Layer 2 of a small transformer language model trained on English Wikipedia (10 layers, counted from 0, width 128).
A neuron's activation on a vector x is SiLU(gate . x) times (in . x), where the dot is the dot product.
The model reads these tokens: "y" " H" "ook" " section" " of" " New" "town" "," " Conn" "ectic" "ut" "," " where" " his" " father" " was" " the"

The vector x that enters this layer's MLP at each token. A number n stands for (n - 500) times 0.0099.
0 "y": 546 526 446 466 447 552 606 499 412 560 495 458 481 472 438 598 518 582 502 465 464 377 524 452 493 453 491 404 452 601 460 517 498 529 562 558 624 451 507 523 502 479 576 451 416 476 468 518 506 425 396 500 487 428 553 500 446 477 85 525 584 450 522 517 572 426 520 501 434 470 461 518 509 534 551 474 522 570 487 529 648 501 487 478 544 452 389 504 455 482 527 484 445 535 579 580 563 584 389 509 583 451 469 515 420 583 444 657 598 566 434 505 474 469 446 469 441 542 480 398 358 478 482 405 530 471 537 535
1 " H": 561 556 461 515 473 550 521 498 424 525 513 496 512 493 490 518 525 539 405 574 558 467 409 494 486 503 420 429 443 653 489 510 527 539 479 532 567 402 471 540 549 494 430 421 485 478 444 500 510 472 467 413 465 332 537 530 465 493 183 509 550 514 523 485 527 375 479 483 399 488 463 472 546 553 546 470 531 505 540 552 579 400 568 576 525 490 482 473 470 511 461 575 370 537 654 472 562 450 391 472 565 442 541 421 437 602 463 468 568 567 490 435 436 510 440 294 429 530 450 330 407 528 475 519 484 498 476 400
2 "ook": 521 493 367 509 504 558 505 550 426 488 632 536 516 564 500 561 483 560 580 574 401 548 551 456 547 592 461 446 362 561 626 442 477 465 543 540 618 457 573 533 448 441 395 401 584 517 497 477 499 597 429 496 488 376 433 502 472 536 465 539 465 501 449 427 616 392 452 596 488 495 542 378 531 470 553 510 645 468 558 448 524 407 486 528 511 634 442 507 426 482 489 467 488 561 631 543 561 517 503 582 512 385 498 529 545 653 507 528 460 597 595 583 525 564 475 479 388 588 512 494 406 406 433 830 476 536 493 488
3 " section": 564 496 694 387 594 608 394 550 484 489 591 379 447 519 530 567 503 623 433 476 457 501 417 501 586 459 452 579 523 521 604 485 481 580 568 476 453 595 513 461 571 430 511 454 520 458 506 474 536 537 557 466 442 503 458 376 512 499 332 497 466 487 334 461 410 455 558 561 462 511 546 559 515 350 533 517 469 494 392 386 567 435 500 595 507 489 397 581 379 589 521 515 383 572 678 566 628 512 460 507 516 524 553 533 491 479 460 584 523 366 554 406 517 441 518 476 536 564 384 477 496 512 439 622 456 551 523 492
4 " of": 584 569 583 383 504 515 614 397 464 521 550 552 441 505 469 508 498 552 508 504 512 480 509 520 568 361 499 579 577 494 604 470 500 560 471 561 424 472 553 629 500 406 501 458 441 514 450 457 531 425 346 420 452 453 516 504 658 486 256 480 485 486 415 533 477 569 573 536 434 509 453 500 428 482 571 474 461 511 667 439 570 538 483 440 517 369 410 473 471 462 547 443 493 522 607 623 487 577 500 521 552 591 482 585 513 541 488 595 464 504 418 420 439 474 510 527 385 541 547 613 379 493 421 563 609 472 554 603
5 " New": 522 485 515 493 542 602 522 526 447 496 510 580 543 492 519 538 525 422 342 561 512 531 478 532 492 606 473 520 570 493 425 477 551 576 504 304 517 451 498 552 469 411 516 590 447 441 492 536 503 478 467 478 457 442 434 512 496 440 269 461 474 562 456 493 474 537 569 422 457 569 503 463 577 581 505 469 606 397 620 320 425 481 497 450 523 576 440 527 410 457 619 521 481 604 399 446 476 458 552 498 414 506 495 550 622 399 519 528 482 574 524 480 412 569 490 320 537 600 568 563 455 502 484 531 564 526 538 531
6 "town": 468 450 581 451 572 422 500 493 492 597 415 503 515 473 347 540 402 590 471 552 507 553 700 508 434 409 468 496 527 469 518 524 484 538 582 464 356 514 361 544 659 443 590 606 489 474 540 443 435 559 575 519 405 490 363 474 528 467 307 502 498 488 478 591 464 640 550 479 313 523 500 557 446 406 520 451 531 417 376 560 364 473 483 441 567 554 613 542 541 481 590 412 509 468 480 494 496 478 506 524 590 502 547 511 591 465 466 541 550 525 554 544 463 434 494 409 505 534 528 596 364 415 511 542 511 497 547 555
7 ",": 456 496 555 490 564 480 510 466 558 473 532 499 483 470 421 561 554 588 527 373 465 416 464 483 519 522 495 482 470 512 656 511 503 516 467 524 446 466 433 546 566 476 564 495 420 547 395 519 511 532 357 504 537 472 504 563 667 477 91 500 538 541 572 532 561 558 517 464 416 516 448 644 559 545 529 466 459 467 596 484 488 469 375 504 491 508 392 598 487 427 520 447 512 512 441 634 493 477 503 486 510 444 477 601 493 575 494 529 523 478 475 449 472 473 497 419 473 604 475 521 536 520 523 427 460 492 517 581
8 " Conn": 465 535 448 392 489 547 453 499 489 505 493 537 536 537 556 569 544 520 505 585 536 526 361 535 564 594 474 540 577 552 519 468 493 518 511 508 560 462 383 557 528 387 425 535 402 442 580 493 494 445 425 478 508 493 398 475 499 463 425 488 471 529 464 581 493 571 531 438 501 608 603 477 646 471 536 465 615 439 608 387 374 516 501 484 566 610 446 592 342 488 498 461 449 549 408 558 439 455 634 516 387 537 435 526 462 493 561 380 444 559 536 517 453 519 470 267 373 504 588 492 462 429 562 607 448 501 471 592
9 "ectic": 462 505 493 492 491 419 358 444 507 406 464 483 532 482 478 489 473 603 422 529 545 592 577 610 491 580 446 517 568 507 584 458 564 503 586 531 507 521 380 584 631 499 499 504 438 463 495 581 487 488 625 518 430 481 398 423 543 479 538 560 517 487 376 623 530 599 566 450 531 552 563 458 545 509 583 441 674 522 441 362 287 403 502 440 494 617 545 643 590 482 553 443 526 577 421 456 463 520 515 539 509 449 546 358 512 408 483 453 369 445 589 492 365 537 457 448 427 575 450 506 416 444 512 460 466 523 463 587
10 "ut": 614 416 423 603 477 473 426 440 538 519 533 424 485 513 562 406 492 499 544 375 505 581 468 505 525 393 528 479 500 452 577 489 552 453 515 579 411 460 455 459 589 459 571 497 454 527 574 596 545 508 565 634 418 481 278 391 537 411 406 518 398 457 532 501 557 562 505 505 602 532 434 552 391 547 490 500 570 430 365 392 451 435 509 426 418 571 550 553 509 542 552 329 474 601 486 503 573 549 573 499 474 475 461 446 551 417 551 522 467 526 511 492 341 460 501 549 584 575 605 366 477 490 546 654 429 543 497 617
11 ",": 533 452 509 551 560 481 364 451 571 462 475 537 393 519 470 502 585 503 556 542 512 444 436 511 464 490 459 526 498 549 652 478 482 550 471 456 365 508 444 511 606 505 616 570 413 555 431 548 544 569 517 518 532 446 475 524 716 403 223 505 532 526 518 546 553 586 503 463 459 511 506 599 456 494 539 446 541 425 451 467 476 397 383 523 438 496 423 567 451 518 469 417 459 525 551 589 511 474 542 503 566 481 431 535 498 521 511 436 500 525 459 486 425 383 486 470 559 590 481 466 524 587 538 467 432 548 475 643
12 " where": 378 495 507 480 516 386 526 391 484 494 417 476 527 540 514 499 518 485 418 496 542 522 390 528 601 530 611 496 484 484 653 460 452 547 451 449 426 499 425 573 646 428 485 535 508 492 496 469 512 424 596 527 481 506 474 455 581 449 379 555 389 524 436 567 545 440 563 490 502 559 604 555 589 509 462 378 495 479 420 400 430 452 447 535 577 453 377 575 417 495 532 700 473 508 458 625 488 507 611 441 449 668 452 475 472 538 531 514 534 546 623 509 426 463 458 427 432 533 508 563 535 469 523 510 390 434 352 550
13 " his": 411 527 505 455 490 513 539 475 500 497 511 579 531 478 587 495 526 586 529 548 526 504 567 494 427 446 502 441 556 542 534 461 491 538 530 549 486 478 436 540 445 504 541 353 571 542 451 522 549 547 568 515 464 458 548 577 538 469 117 530 543 525 529 472 644 529 491 572 483 491 487 523 522 464 570 383 496 574 689 570 493 470 511 468 516 522 458 424 453 535 763 467 648 537 482 513 491 484 512 520 480 534 545 427 471 588 538 458 497 532 489 490 423 477 491 514 519 554 458 537 541 542 548 525 508 384 435 449
14 " father": 498 506 500 518 512 500 630 564 422 495 443 512 513 529 578 536 572 620 572 544 438 523 540 499 438 422 506 543 481 650 641 561 453 539 575 444 471 597 434 445 431 519 579 507 521 434 612 482 543 464 572 446 455 457 506 611 431 455 327 454 527 500 585 392 616 410 533 516 449 489 527 547 584 471 543 406 496 500 621 601 349 450 432 549 528 570 676 501 508 458 646 444 530 405 515 431 528 534 519 529 548 567 521 412 632 593 486 438 581 442 540 559 527 544 420 484 373 531 534 465 466 462 463 589 425 548 436 542
15 " was": 505 575 509 446 491 528 581 491 547 458 446 374 466 553 642 627 510 539 524 523 536 565 508 430 419 557 489 496 446 529 597 428 546 543 450 449 428 476 466 532 386 503 620 543 567 438 460 446 521 567 551 511 544 469 428 472 533 492 79 517 440 506 655 503 544 495 478 569 459 471 423 474 560 506 529 410 576 523 523 494 484 389 438 626 483 511 589 544 393 563 490 415 540 459 496 516 580 491 530 438 515 410 541 419 453 384 494 497 577 518 475 487 471 559 540 576 434 524 510 494 559 513 549 613 531 430 488 415
16 " the": 457 482 535 485 516 540 594 557 513 436 576 488 478 542 532 501 504 583 538 353 473 534 532 492 448 511 499 492 491 498 652 539 472 554 443 520 449 541 451 566 435 529 356 465 531 533 460 537 458 503 514 514 504 480 495 550 545 450 24 535 484 526 486 462 526 524 487 515 499 495 451 584 533 485 596 514 422 548 737 480 557 449 510 560 489 500 464 470 467 511 755 493 602 524 466 496 461 461 527 507 435 459 566 497 479 511 492 580 505 445 394 474 483 491 484 507 488 490 500 482 577 473 450 592 487 472 506 488

Each question shows the input weights of one neuron of the MLP. A number n stands for (n - 500) times 0.00077.

n245 gate: 405 497 595 489 545 556 372 278 319 550 600 371 518 561 465 559 717 368 445 433 571 452 402 433 405 369 466 582 581 540 431 389 516 525 422 585 406 544 312 428 441 572 585 384 434 530 447 414 353 701 484 665 387 450 624 599 651 393 509 573 434 517 551 534 428 474 587 512 468 577 595 478 703 370 341 378 420 578 509 375 500 536 564 616 544 464 411 514 626 450 402 498 349 572 378 503 360 541 511 455 405 533 500 364 490 451 700 509 386 521 511 382 317 580 486 466 454 507 423 497 491 388 462 563 565 517 474 492
n245 in: 683 451 506 634 479 635 492 697 721 556 244 553 585 464 514 405 391 720 576 477 595 453 561 526 467 569 665 489 396 451 435 548 488 325 506 250 657 523 587 582 444 524 452 554 419 414 566 543 682 375 466 359 667 575 633 391 636 630 505 486 445 565 433 556 527 420 437 659 551 416 511 651 508 675 404 596 617 648 458 654 382 505 474 379 534 503 497 436 492 488 516 371 579 442 519 466 546 554 454 488 526 565 545 642 531 566 489 452 554 481 532 659 567 296 515 547 523 472 483 497 512 438 481 381 420 657 449 413
On which token does it fire most? 2 "ook"

n88 gate: 561 480 540 538 428 389 494 461 643 494 400 613 478 669 446 505 628 649 646 479 338 431 476 441 531 437 350 298 497 500 623 401 744 337 465 581 497 544 403 332 624 469 410 571 518 572 313 386 600 422 393 457 424 480 491 593 461 613 514 405 464 503 617 646 552 434 369 491 411 362 348 500 530 320 385 394 438 356 495 495 500 565 605 526 543 579 597 549 589 424 580 608 505 474 505 604 442 569 424 541 547 616 521 575 622 503 489 481 716 443 628 719 421 366 649 514 597 572 665 503 510 588 465 573 322 477 337 415
n88 in: 518 514 483 509 477 512 591 547 563 457 422 684 487 533 331 432 289 707 655 682 558 541 446 543 429 485 535 536 438 533 462 576 475 536 572 535 486 482 440 616 569 580 537 420 634 508 411 327 488 381 697 411 568 328 431 536 493 627 558 525 334 555 425 335 456 386 578 626 601 551 614 458 508 479 477 483 445 571 425 573 448 599 653 483 315 602 454 411 360 608 454 386 456 506 486 575 390 339 358 449 494 348 363 587 538 340 602 437 506 413 549 515 472 430 679 518 611 453 595 485 368 321 464 622 489 531 649 518
On which token does it fire most? 6 "town"

n317 gate: 473 397 395 425 583 490 445 640 305 569 411 592 509 596 443 440 546 585 634 361 450 427 644 467 747 416 279 727 328 512 306 277 468 584 598 533 276 377 558 426 412 497 533 386 430 462 358 600 628 696 437 563 577 503 312 366 554 436 418 598 494 303 503 414 517 557 506 387 385 432 627 608 524 578 415 399 526 632 434 468 641 655 603 449 503 529 341 520 346 510 485 642 373 361 578 420 568 415 293 562 553 583 447 328 556 503 663 626 478 476 411 480 500 513 523 440 371 477 515 392 390 666 654 483 647 396 457 635
n317 in: 608 490 644 542 357 617 528 520 534 493 500 418 670 588 560 465 537 583 626 448 500 330 598 307 568 235 469 715 451 183 419 403 555 377 740 440 435 526 581 548 530 466 533 564 607 564 376 624 656 453 274 389 286 471 371 575 448 358 444 589 665 586 552 331 456 570 596 648 357 588 577 484 521 480 533 258 471 534 470 347 519 500 406 389 506 656 399 623 410 246 491 444 402 500 549 450 565 532 328 474 513 437 530 493 535 468 506 656 433 488 497 588 562 458 513 566 341 637 407 676 422 476 631 515 599 343 416 408
On which three tokens does it fire most, strongest first? 0 "y", 4 " of", 3 " section"

n196 gate: 476 450 543 467 486 451 497 473 451 557 497 722 626 497 419 473 568 659 525 479 173 493 336 530 688 589 469 526 395 500 530 636 427 458 252 739 357 576 304 528 517 448 519 708 575 625 547 487 454 514 551 643 431 563 361 324 517 631 650 269 525 466 491 405 462 712 354 303 576 510 480 529 291 361 470 297 474 399 455 467 519 445 354 471 418 606 547 514 630 483 530 628 427 612 400 388 616 568 563 386 537 724 480 517 587 375 551 668 529 608 497 562 467 609 768 508 791 532 478 635 530 457 497 493 614 600 569 663
n196 in: 657 422 360 561 472 353 352 304 570 316 411 466 371 590 476 562 460 552 531 500 559 463 503 494 573 537 339 518 441 532 613 553 485 350 454 397 385 564 542 516 870 244 632 606 512 628 543 391 407 488 401 441 425 356 537 453 477 450 530 464 627 518 479 552 228 401 460 465 415 627 631 438 432 207 405 549 537 393 505 516 641 394 467 376 569 572 466 459 399 385 440 406 384 413 495 475 358 503 458 585 423 393 366 506 541 644 428 445 479 525 265 494 585 380 456 515 577 619 410 418 578 558 594 465 506 473 569 390
On which token does it fire most, and how strongly? 6 "town", at about 0.58

n66 gate: 719 489 722 520 715 565 518 630 307 611 562 369 650 441 500 405 426 443 622 450 526 491 341 477 447 587 455 627 427 568 555 523 601 591 755 538 277 545 438 550 386 670 672 470 645 472 404 565 389 552 486 481 453 500 408 532 526 529 541 569 435 560 527 486 441 451 492 452 485 801 690 657 482 485 543 554 394 585 493 423 609 608 531 514 483 576 489 488 540 643 571 507 526 511 474 497 587 558 545 480 489 374 500 379 513 497 519 565 503 448 514 442 593 570 465 586 530 586 339 439 554 506 572 430 682 370 410 495
n66 in: 634 488 500 446 512 703 568 438 500 442 557 333 648 442 471 580 442 457 574 508 685 764 500 452 475 494 509 391 523 591 497 528 413 549 303 444 416 487 485 403 564 403 561 353 475 385 511 425 548 651 665 450 461 381 531 702 568 472 441 618 517 530 359 540 544 460 403 691 582 518 329 527 573 394 709 645 526 497 538 516 407 547 470 512 636 542 500 525 500 419 573 307 432 366 575 470 243 494 605 421 421 362 478 546 489 690 440 475 485 296 362 484 551 634 357 631 529 626 354 575 423 519 445 607 444 485 379 369
On which three tokens does it fire most, strongest first? 3 " section", 16 " the", 15 " was"

n283 gate: 517 336 576 530 610 500 563 507 489 306 388 527 375 490 647 578 589 493 709 485 217 517 422 453 437 538 471 427 595 584 602 448 597 527 527 438 730 678 389 451 480 230 544 520 323 490 650 513 400 290 435 543 560 467 442 542 435 444 349 368 600 435 598 579 433 465 513 592 486 577 418 322 648 605 490 378 532 363 606 527 389 587 419 474 410 366 316 609 609 305 470 477 362 533 430 604 784 582 487 314 568 460 403 589 324 264 449 525 493 500 387 437 372 266 632 503 421 521 629 332 514 428 650 468 596 588 486 265
n283 in: 580 429 482 287 601 604 601 503 487 391 394 562 488 476 437 410 519 610 654 412 383 487 432 540 452 373 558 494 400 478 533 443 405 447 460 459 454 557 500 477 516 359 543 488 538 506 512 617 336 680 613 569 577 561 195 378 617 436 404 440 400 656 516 453 526 601 412 432 481 716 573 461 569 641 634 639 600 555 584 448 602 693 694 404 366 608 395 606 620 466 425 542 618 761 605 506 463 648 491 243 406 282 472 333 425 640 409 589 451 460 462 327 481 476 471 565 599 562 485 638 408 418 407 438 394 469 452 522
On which token does it fire most? 7 ","

n56 gate: 446 510 628 539 328 575 546 583 541 539 420 372 568 469 336 655 550 497 479 410 198 583 510 454 500 477 411 363 482 500 500 367 529 302 399 610 585 494 539 378 402 510 572 519 547 593 417 477 610 367 428 487 632 532 464 619 432 729 434 564 547 438 695 602 500 450 481 606 578 409 436 580 610 459 490 620 509 605 723 506 632 327 429 544 618 413 320 446 503 406 482 508 615 229 516 594 400 415 322 588 329 316 457 699 351 625 540 599 573 476 348 493 555 490 255 482 509 679 655 480 444 663 553 461 484 273 350 474
n56 in: 555 515 488 400 319 592 415 551 395 572 450 356 518 420 373 618 554 513 456 401 398 478 865 553 516 430 518 433 476 578 517 675 488 397 319 580 478 708 326 426 428 468 517 397 503 570 417 392 325 624 653 518 485 491 570 670 542 587 444 558 530 481 456 566 400 411 535 680 461 345 169 567 605 364 506 456 429 668 610 621 707 491 568 570 653 556 561 413 373 574 405 489 362 451 521 497 642 421 451 531 387 387 494 487 511 678 532 464 616 535 475 529 599 491 452 533 358 546 479 436 477 480 647 410 473 488 395 295
On which token does it fire most? 0 "y"

n102 gate: 572 434 584 503 412 465 373 537 564 595 584 500 531 561 379 490 621 595 523 399 412 356 291 536 569 628 267 633 485 483 406 341 516 416 380 355 530 451 450 566 497 362 477 602 347 358 311 536 606 392 508 508 508 415 677 322 393 695 518 606 423 598 466 612 488 579 458 491 451 522 535 430 368 417 464 616 473 385 404 446 495 429 406 406 527 561 531 382 576 373 417 481 533 481 452 533 563 629 679 667 466 621 455 421 552 530 484 507 383 546 455 420 395 495 440 525 419 483 363 354 511 459 613 485 500 586 369 528
n102 in: 430 522 472 371 423 399 366 543 482 514 492 466 505 540 394 403 494 565 571 475 486 408 514 449 503 691 516 519 433 515 482 480 380 419 387 630 593 332 458 386 735 354 643 544 462 453 433 747 408 572 476 495 472 520 543 497 559 602 649 657 489 568 493 486 474 773 503 509 626 500 615 525 429 442 404 553 478 421 445 368 552 351 416 199 478 520 566 421 500 492 678 399 403 567 409 474 425 645 601 427 693 680 480 520 459 506 519 470 660 406 583 488 396 492 430 548 557 480 578 558 463 506 451 506 401 480 370 464
On which token does it fire most? 9 "ectic"

n84 gate: 568 355 470 223 771 451 695 563 455 399 558 605 558 249 545 435 433 469 449 428 654 480 508 431 460 694 238 515 550 449 449 323 538 676 411 622 523 466 419 528 496 388 361 597 310 386 354 538 643 229 404 703 599 511 363 663 435 528 387 515 680 200 592 516 436 764 496 455 600 592 447 722 305 492 647 481 483 272 634 486 548 539 473 459 508 469 290 793 526 304 542 605 591 645 417 622 634 466 515 411 551 665 642 563 528 568 471 627 557 242 570 369 708 443 436 345 302 588 581 476 529 315 493 329 651 365 453 451
n84 in: 356 493 520 297 568 367 503 640 430 487 661 523 519 433 416 500 476 399 656 435 531 585 577 430 545 401 422 461 403 384 535 391 576 458 580 493 596 328 377 441 333 645 420 519 370 529 613 619 595 337 529 694 556 530 429 449 478 393 465 545 443 362 523 473 424 755 522 500 168 613 445 448 425 341 520 613 669 272 548 382 526 488 351 416 333 526 391 604 481 500 764 466 464 695 569 458 444 516 292 460 460 390 629 686 452 487 538 678 673 593 716 510 566 645 534 591 332 256 529 438 464 380 406 498 516 404 527 419
On which token does it fire most? 16 " the"

n256 gate: 232 547 370 447 506 556 514 639 469 580 489 479 693 381 531 393 323 357 553 552 428 551 488 527 651 646 481 483 436 584 550 587 792 439 628 557 535 425 606 500 260 356 598 552 618 567 455 591 519 398 392 428 634 526 431 559 431 405 514 595 404 601 562 461 592 512 388 609 568 556 552 434 442 485 458 473 474 460 582 401 338 514 521 417 535 351 447 328 497 488 628 457 428 450 370 519 509 308 588 533 354 481 400 503 370 538 631 391 500 577 626 442 585 480 524 540 491 598 348 473 595 720 591 476 457 403 633 356
n256 in: 725 491 378 709 309 525 545 423 525 403 595 451 489 581 371 433 601 528 460 624 506 383 451 473 506 301 517 607 654 454 395 506 335 595 585 454 433 423 587 720 670 321 380 641 568 485 554 645 548 478 561 629 449 434 543 561 601 462 532 574 327 491 423 577 531 457 483 436 446 512 488 535 441 428 600 591 540 657 418 570 675 439 575 438 319 437 472 522 546 401 440 479 453 548 658 431 524 529 593 370 524 442 460 682 549 330 626 331 447 654 451 294 440 485 572 456 570 413 543 556 433 355 654 573 618 482 640 661
On which token does it fire most? 14 " father"

n272 gate: 491 618 590 567 350 458 506 682 426 586 636 207 312 415 509 581 388 602 652 481 606 640 463 384 360 399 439 503 556 448 424 509 436 275 537 544 341 538 399 513 460 589 426 542 557 572 570 390 575 466 550 476 585 509 456 573 346 452 600 279 480 568 551 665 605 475 352 510 592 412 575 506 457 452 402 476 516 436 536 429 323 444 509 789 497 403 526 548 445 482 575 406 453 497 439 369 424 354 588 429 305 559 747 587 335 328 596 371 515 514 407 563 433 370 532 411 527 422 517 418 513 624 578 457 476 521 365 511
n272 in: 500 643 229 375 337 549 570 490 309 427 464 386 408 497 430 231 341 500 465 514 580 573 374 613 324 523 580 528 564 336 422 577 314 475 456 647 494 453 428 503 658 555 532 537 372 223 482 484 454 526 473 244 512 543 440 416 458 477 480 399 587 541 475 690 503 759 536 629 392 534 537 668 550 588 554 340 497 640 569 411 506 543 525 643 580 478 506 624 455 640 489 602 486 537 479 415 413 372 668 462 329 510 545 321 506 608 530 335 531 372 646 519 594 450 464 492 391 571 476 523 479 343 497 433 583 559 654 514
On which token does it fire most? 8 " Conn"

n262 gate: 394 481 689 600 435 538 414 409 482 531 603 466 474 646 487 724 596 404 479 599 557 282 469 500 593 586 387 514 539 436 502 449 483 453 514 577 686 427 464 535 332 393 384 484 529 546 482 386 515 480 473 557 596 486 777 527 435 566 616 443 513 447 556 370 642 483 402 491 457 467 522 497 560 442 410 461 478 434 582 438 462 650 453 651 475 406 445 422 563 544 460 605 550 489 385 558 718 600 423 363 567 628 534 457 620 344 474 546 451 640 514 626 392 374 471 462 470 541 540 252 603 538 578 554 519 453 643 480
n262 in: 500 630 590 552 341 558 423 412 458 500 494 429 300 465 580 651 788 438 420 419 450 351 399 469 535 453 313 494 559 369 337 484 491 475 436 559 622 521 418 525 512 513 415 521 497 416 653 327 584 475 380 444 500 639 730 579 398 627 430 476 619 395 508 379 579 459 593 391 707 400 396 473 480 548 472 476 471 281 621 511 373 349 476 580 509 406 460 395 483 384 409 500 533 337 383 461 603 408 461 396 525 317 584 466 514 590 454 440 506 633 367 623 357 316 541 296 509 401 576 348 450 549 439 539 488 387 475 594
On which three tokens does it fire most, strongest first? 6 "town", 9 "ectic", 1 " H"

n263 gate: 641 525 680 417 636 702 503 340 389 564 555 528 432 471 489 515 551 433 615 419 699 483 600 586 555 454 479 579 491 636 512 446 478 448 522 605 431 463 522 593 570 330 574 462 557 505 455 303 500 701 508 635 362 450 325 540 521 402 586 486 428 621 407 531 610 477 474 421 674 616 443 622 594 399 682 492 561 512 571 318 578 515 572 532 697 464 625 636 608 472 412 462 445 483 532 455 558 441 389 391 419 530 514 506 648 500 416 484 402 601 551 443 472 544 489 475 559 502 513 437 606 450 611 668 546 442 392 480
n263 in: 454 553 395 508 434 397 571 655 642 438 417 537 585 583 481 460 389 531 205 575 431 494 525 475 567 509 582 384 549 430 410 514 561 455 613 420 708 414 687 415 590 500 381 544 411 530 604 634 494 320 605 445 678 606 471 349 526 453 546 574 449 562 438 432 582 669 604 453 366 405 486 341 547 756 418 458 659 541 426 483 484 400 511 347 426 414 497 424 412 444 452 507 419 472 544 419 380 527 494 522 511 467 423 440 424 450 455 426 561 521 511 445 514 397 535 613 516 520 537 456 310 673 393 415 431 486 552 571
On which token does it fire most? 9 "ectic"

n106 gate: 385 312 327 615 552 279 582 562 646 541 513 568 487 659 431 551 431 555 522 551 445 497 554 426 489 458 577 530 463 343 398 379 453 536 629 545 503 571 578 609 571 416 566 336 490 530 651 641 737 269 158 648 567 708 634 399 613 472 577 497 600 732 574 459 553 586 587 582 574 621 348 520 465 479 520 334 671 584 443 434 634 537 372 700 503 688 497 535 590 557 436 454 485 235 587 488 614 553 221 510 544 496 580 455 637 430 471 494 440 286 345 483 571 691 535 631 549 367 532 402 612 435 645 473 467 507 465 387
n106 in: 582 425 432 589 320 660 583 575 537 494 305 576 491 424 546 452 564 740 554 525 536 468 300 386 513 591 634 534 411 424 503 468 497 494 481 364 383 561 585 536 611 421 500 688 539 429 650 437 376 607 500 334 384 459 497 606 466 716 456 587 470 532 586 478 651 374 401 643 559 481 621 460 533 474 608 468 517 681 519 539 760 425 368 522 634 613 485 599 407 632 434 516 709 415 413 454 622 420 425 389 567 530 461 671 634 385 485 495 481 394 494 572 607 600 533 622 479 624 554 271 584 517 670 479 429 449 117 531
Its two highest activations, in order, are on tokens 6 "town", 4 " of"

n78 gate: 632 332 548 515 314 426 457 506 465 304 480 469 431 483 512 452 540 488 700 492 534 382 552 546 241 450 511 443 526 424 500 652 509 443 390 596 530 441 334 449 402 576 472 512 444 560 480 615 555 599 445 468 551 575 549 488 431 390 443 589 500 448 455 331 377 553 543 487 844 467 393 592 537 651 656 269 492 591 574 395 444 444 328 465 545 590 452 500 719 557 467 409 486 437 540 643 590 583 524 421 629 545 323 611 530 635 756 345 366 613 503 651 491 590 547 517 462 468 500 557 610 403 710 549 467 442 612 582
n78 in: 600 532 569 564 572 574 467 553 409 416 424 510 500 580 506 571 621 549 600 540 546 372 622 706 480 526 394 405 562 471 608 569 487 535 500 428 487 582 426 403 632 240 441 768 516 535 473 407 371 513 642 494 506 258 552 466 484 460 573 403 668 643 548 484 563 667 500 642 477 577 472 619 479 190 503 461 514 590 497 369 345 582 513 503 478 605 485 467 521 612 477 656 567 630 601 413 621 169 500 542 562 510 477 395 717 361 461 373 437 422 621 424 465 208 636 397 444 413 265 527 545 466 550 418 519 516 348 396
On which token does it fire most, and how strongly? 11 ",", at about 0.59

n29 gate: 466 736 552 780 439 538 633 581 827 367 415 497 519 604 446 547 346 503 441 629 446 510 454 668 486 544 475 500 557 432 391 507 536 379 536 517 480 654 349 452 550 582 524 503 405 610 441 582 517 318 522 461 402 503 450 500 492 657 331 590 453 480 453 450 322 527 635 816 579 355 626 484 636 579 450 652 376 483 564 532 554 491 575 497 442 330 385 637 309 533 571 356 560 621 525 590 320 558 503 464 407 525 449 372 304 721 403 451 367 249 403 531 457 399 343 654 590 601 569 551 413 426 389 407 529 414 442 464
n29 in: 463 553 390 394 638 478 511 434 469 592 631 530 447 573 480 513 395 458 661 497 515 335 698 465 313 306 511 486 510 671 442 458 506 751 684 446 423 396 324 457 684 292 475 511 409 575 427 368 797 365 418 598 392 509 461 607 470 512 409 327 576 589 471 515 525 554 469 671 497 615 419 439 536 332 453 462 487 469 637 484 474 451 421 405 561 702 478 454 338 568 495 576 447 488 520 492 529 569 509 562 527 503 464 488 521 602 360 488 566 415 551 479 518 462 275 595 597 572 444 650 556 422 551 500 367 544 642 431
Its two highest activations, in order, are on tokens 13 " his", 4 " of"

n274 gate: 461 410 581 471 419 692 506 563 574 521 497 399 458 464 466 627 527 583 528 529 554 685 562 259 482 606 342 439 335 476 440 380 584 532 509 539 570 570 383 604 379 521 581 406 509 503 216 494 556 599 610 577 506 532 610 508 542 558 498 552 444 432 477 384 448 578 405 410 723 357 623 629 500 473 589 435 462 588 582 458 429 452 698 543 558 346 384 390 597 632 471 477 590 337 446 455 462 440 494 456 476 450 332 566 598 442 458 437 322 306 399 333 421 361 415 342 594 574 517 433 536 681 481 543 396 603 651 418
n274 in: 526 601 524 571 563 572 529 506 490 596 564 397 550 609 476 732 422 512 488 516 620 465 404 444 490 598 322 570 543 582 552 614 506 597 568 380 414 649 595 474 363 449 434 563 639 506 673 343 746 522 509 449 686 482 450 544 526 305 570 497 568 297 527 325 497 352 588 474 667 343 762 557 419 442 599 537 357 599 495 503 378 542 485 383 403 304 474 658 561 638 330 437 559 537 431 422 674 461 436 506 528 549 541 393 542 558 558 541 473 471 469 513 586 372 350 522 602 376 509 526 492 553 511 496 639 266 456 751
On which token does it fire most? 3 " section"

n134 gate: 342 719 627 623 521 339 704 622 529 490 594 418 432 578 374 669 611 383 375 521 330 493 322 428 489 458 416 360 301 500 458 521 503 625 473 500 694 461 449 496 339 550 491 381 493 627 455 534 359 385 464 553 463 348 687 526 537 468 639 414 474 462 578 514 429 591 639 324 539 459 490 533 561 436 514 391 339 553 437 325 457 519 622 593 450 514 273 606 774 449 534 343 565 483 336 444 341 589 388 654 552 605 514 667 362 352 374 623 463 658 389 486 340 376 756 470 497 533 471 574 368 746 444 438 370 415 643 595
n134 in: 497 433 444 608 377 543 311 541 454 497 567 364 465 436 431 479 688 442 497 682 472 425 429 443 240 441 500 652 416 539 407 349 550 566 517 607 510 379 503 398 619 479 382 366 379 622 602 688 489 479 351 389 263 457 654 477 483 563 527 632 468 350 420 585 406 232 644 564 496 453 717 556 532 545 690 527 568 343 420 414 380 666 477 575 437 553 535 482 439 363 293 535 451 420 589 369 200 536 393 591 616 504 373 582 636 444 487 483 368 559 473 650 675 527 455 370 366 406 263 409 539 317 622 514 728 517 438 491
On which token does it fire most, and how strongly? 15 " was", at about 0.37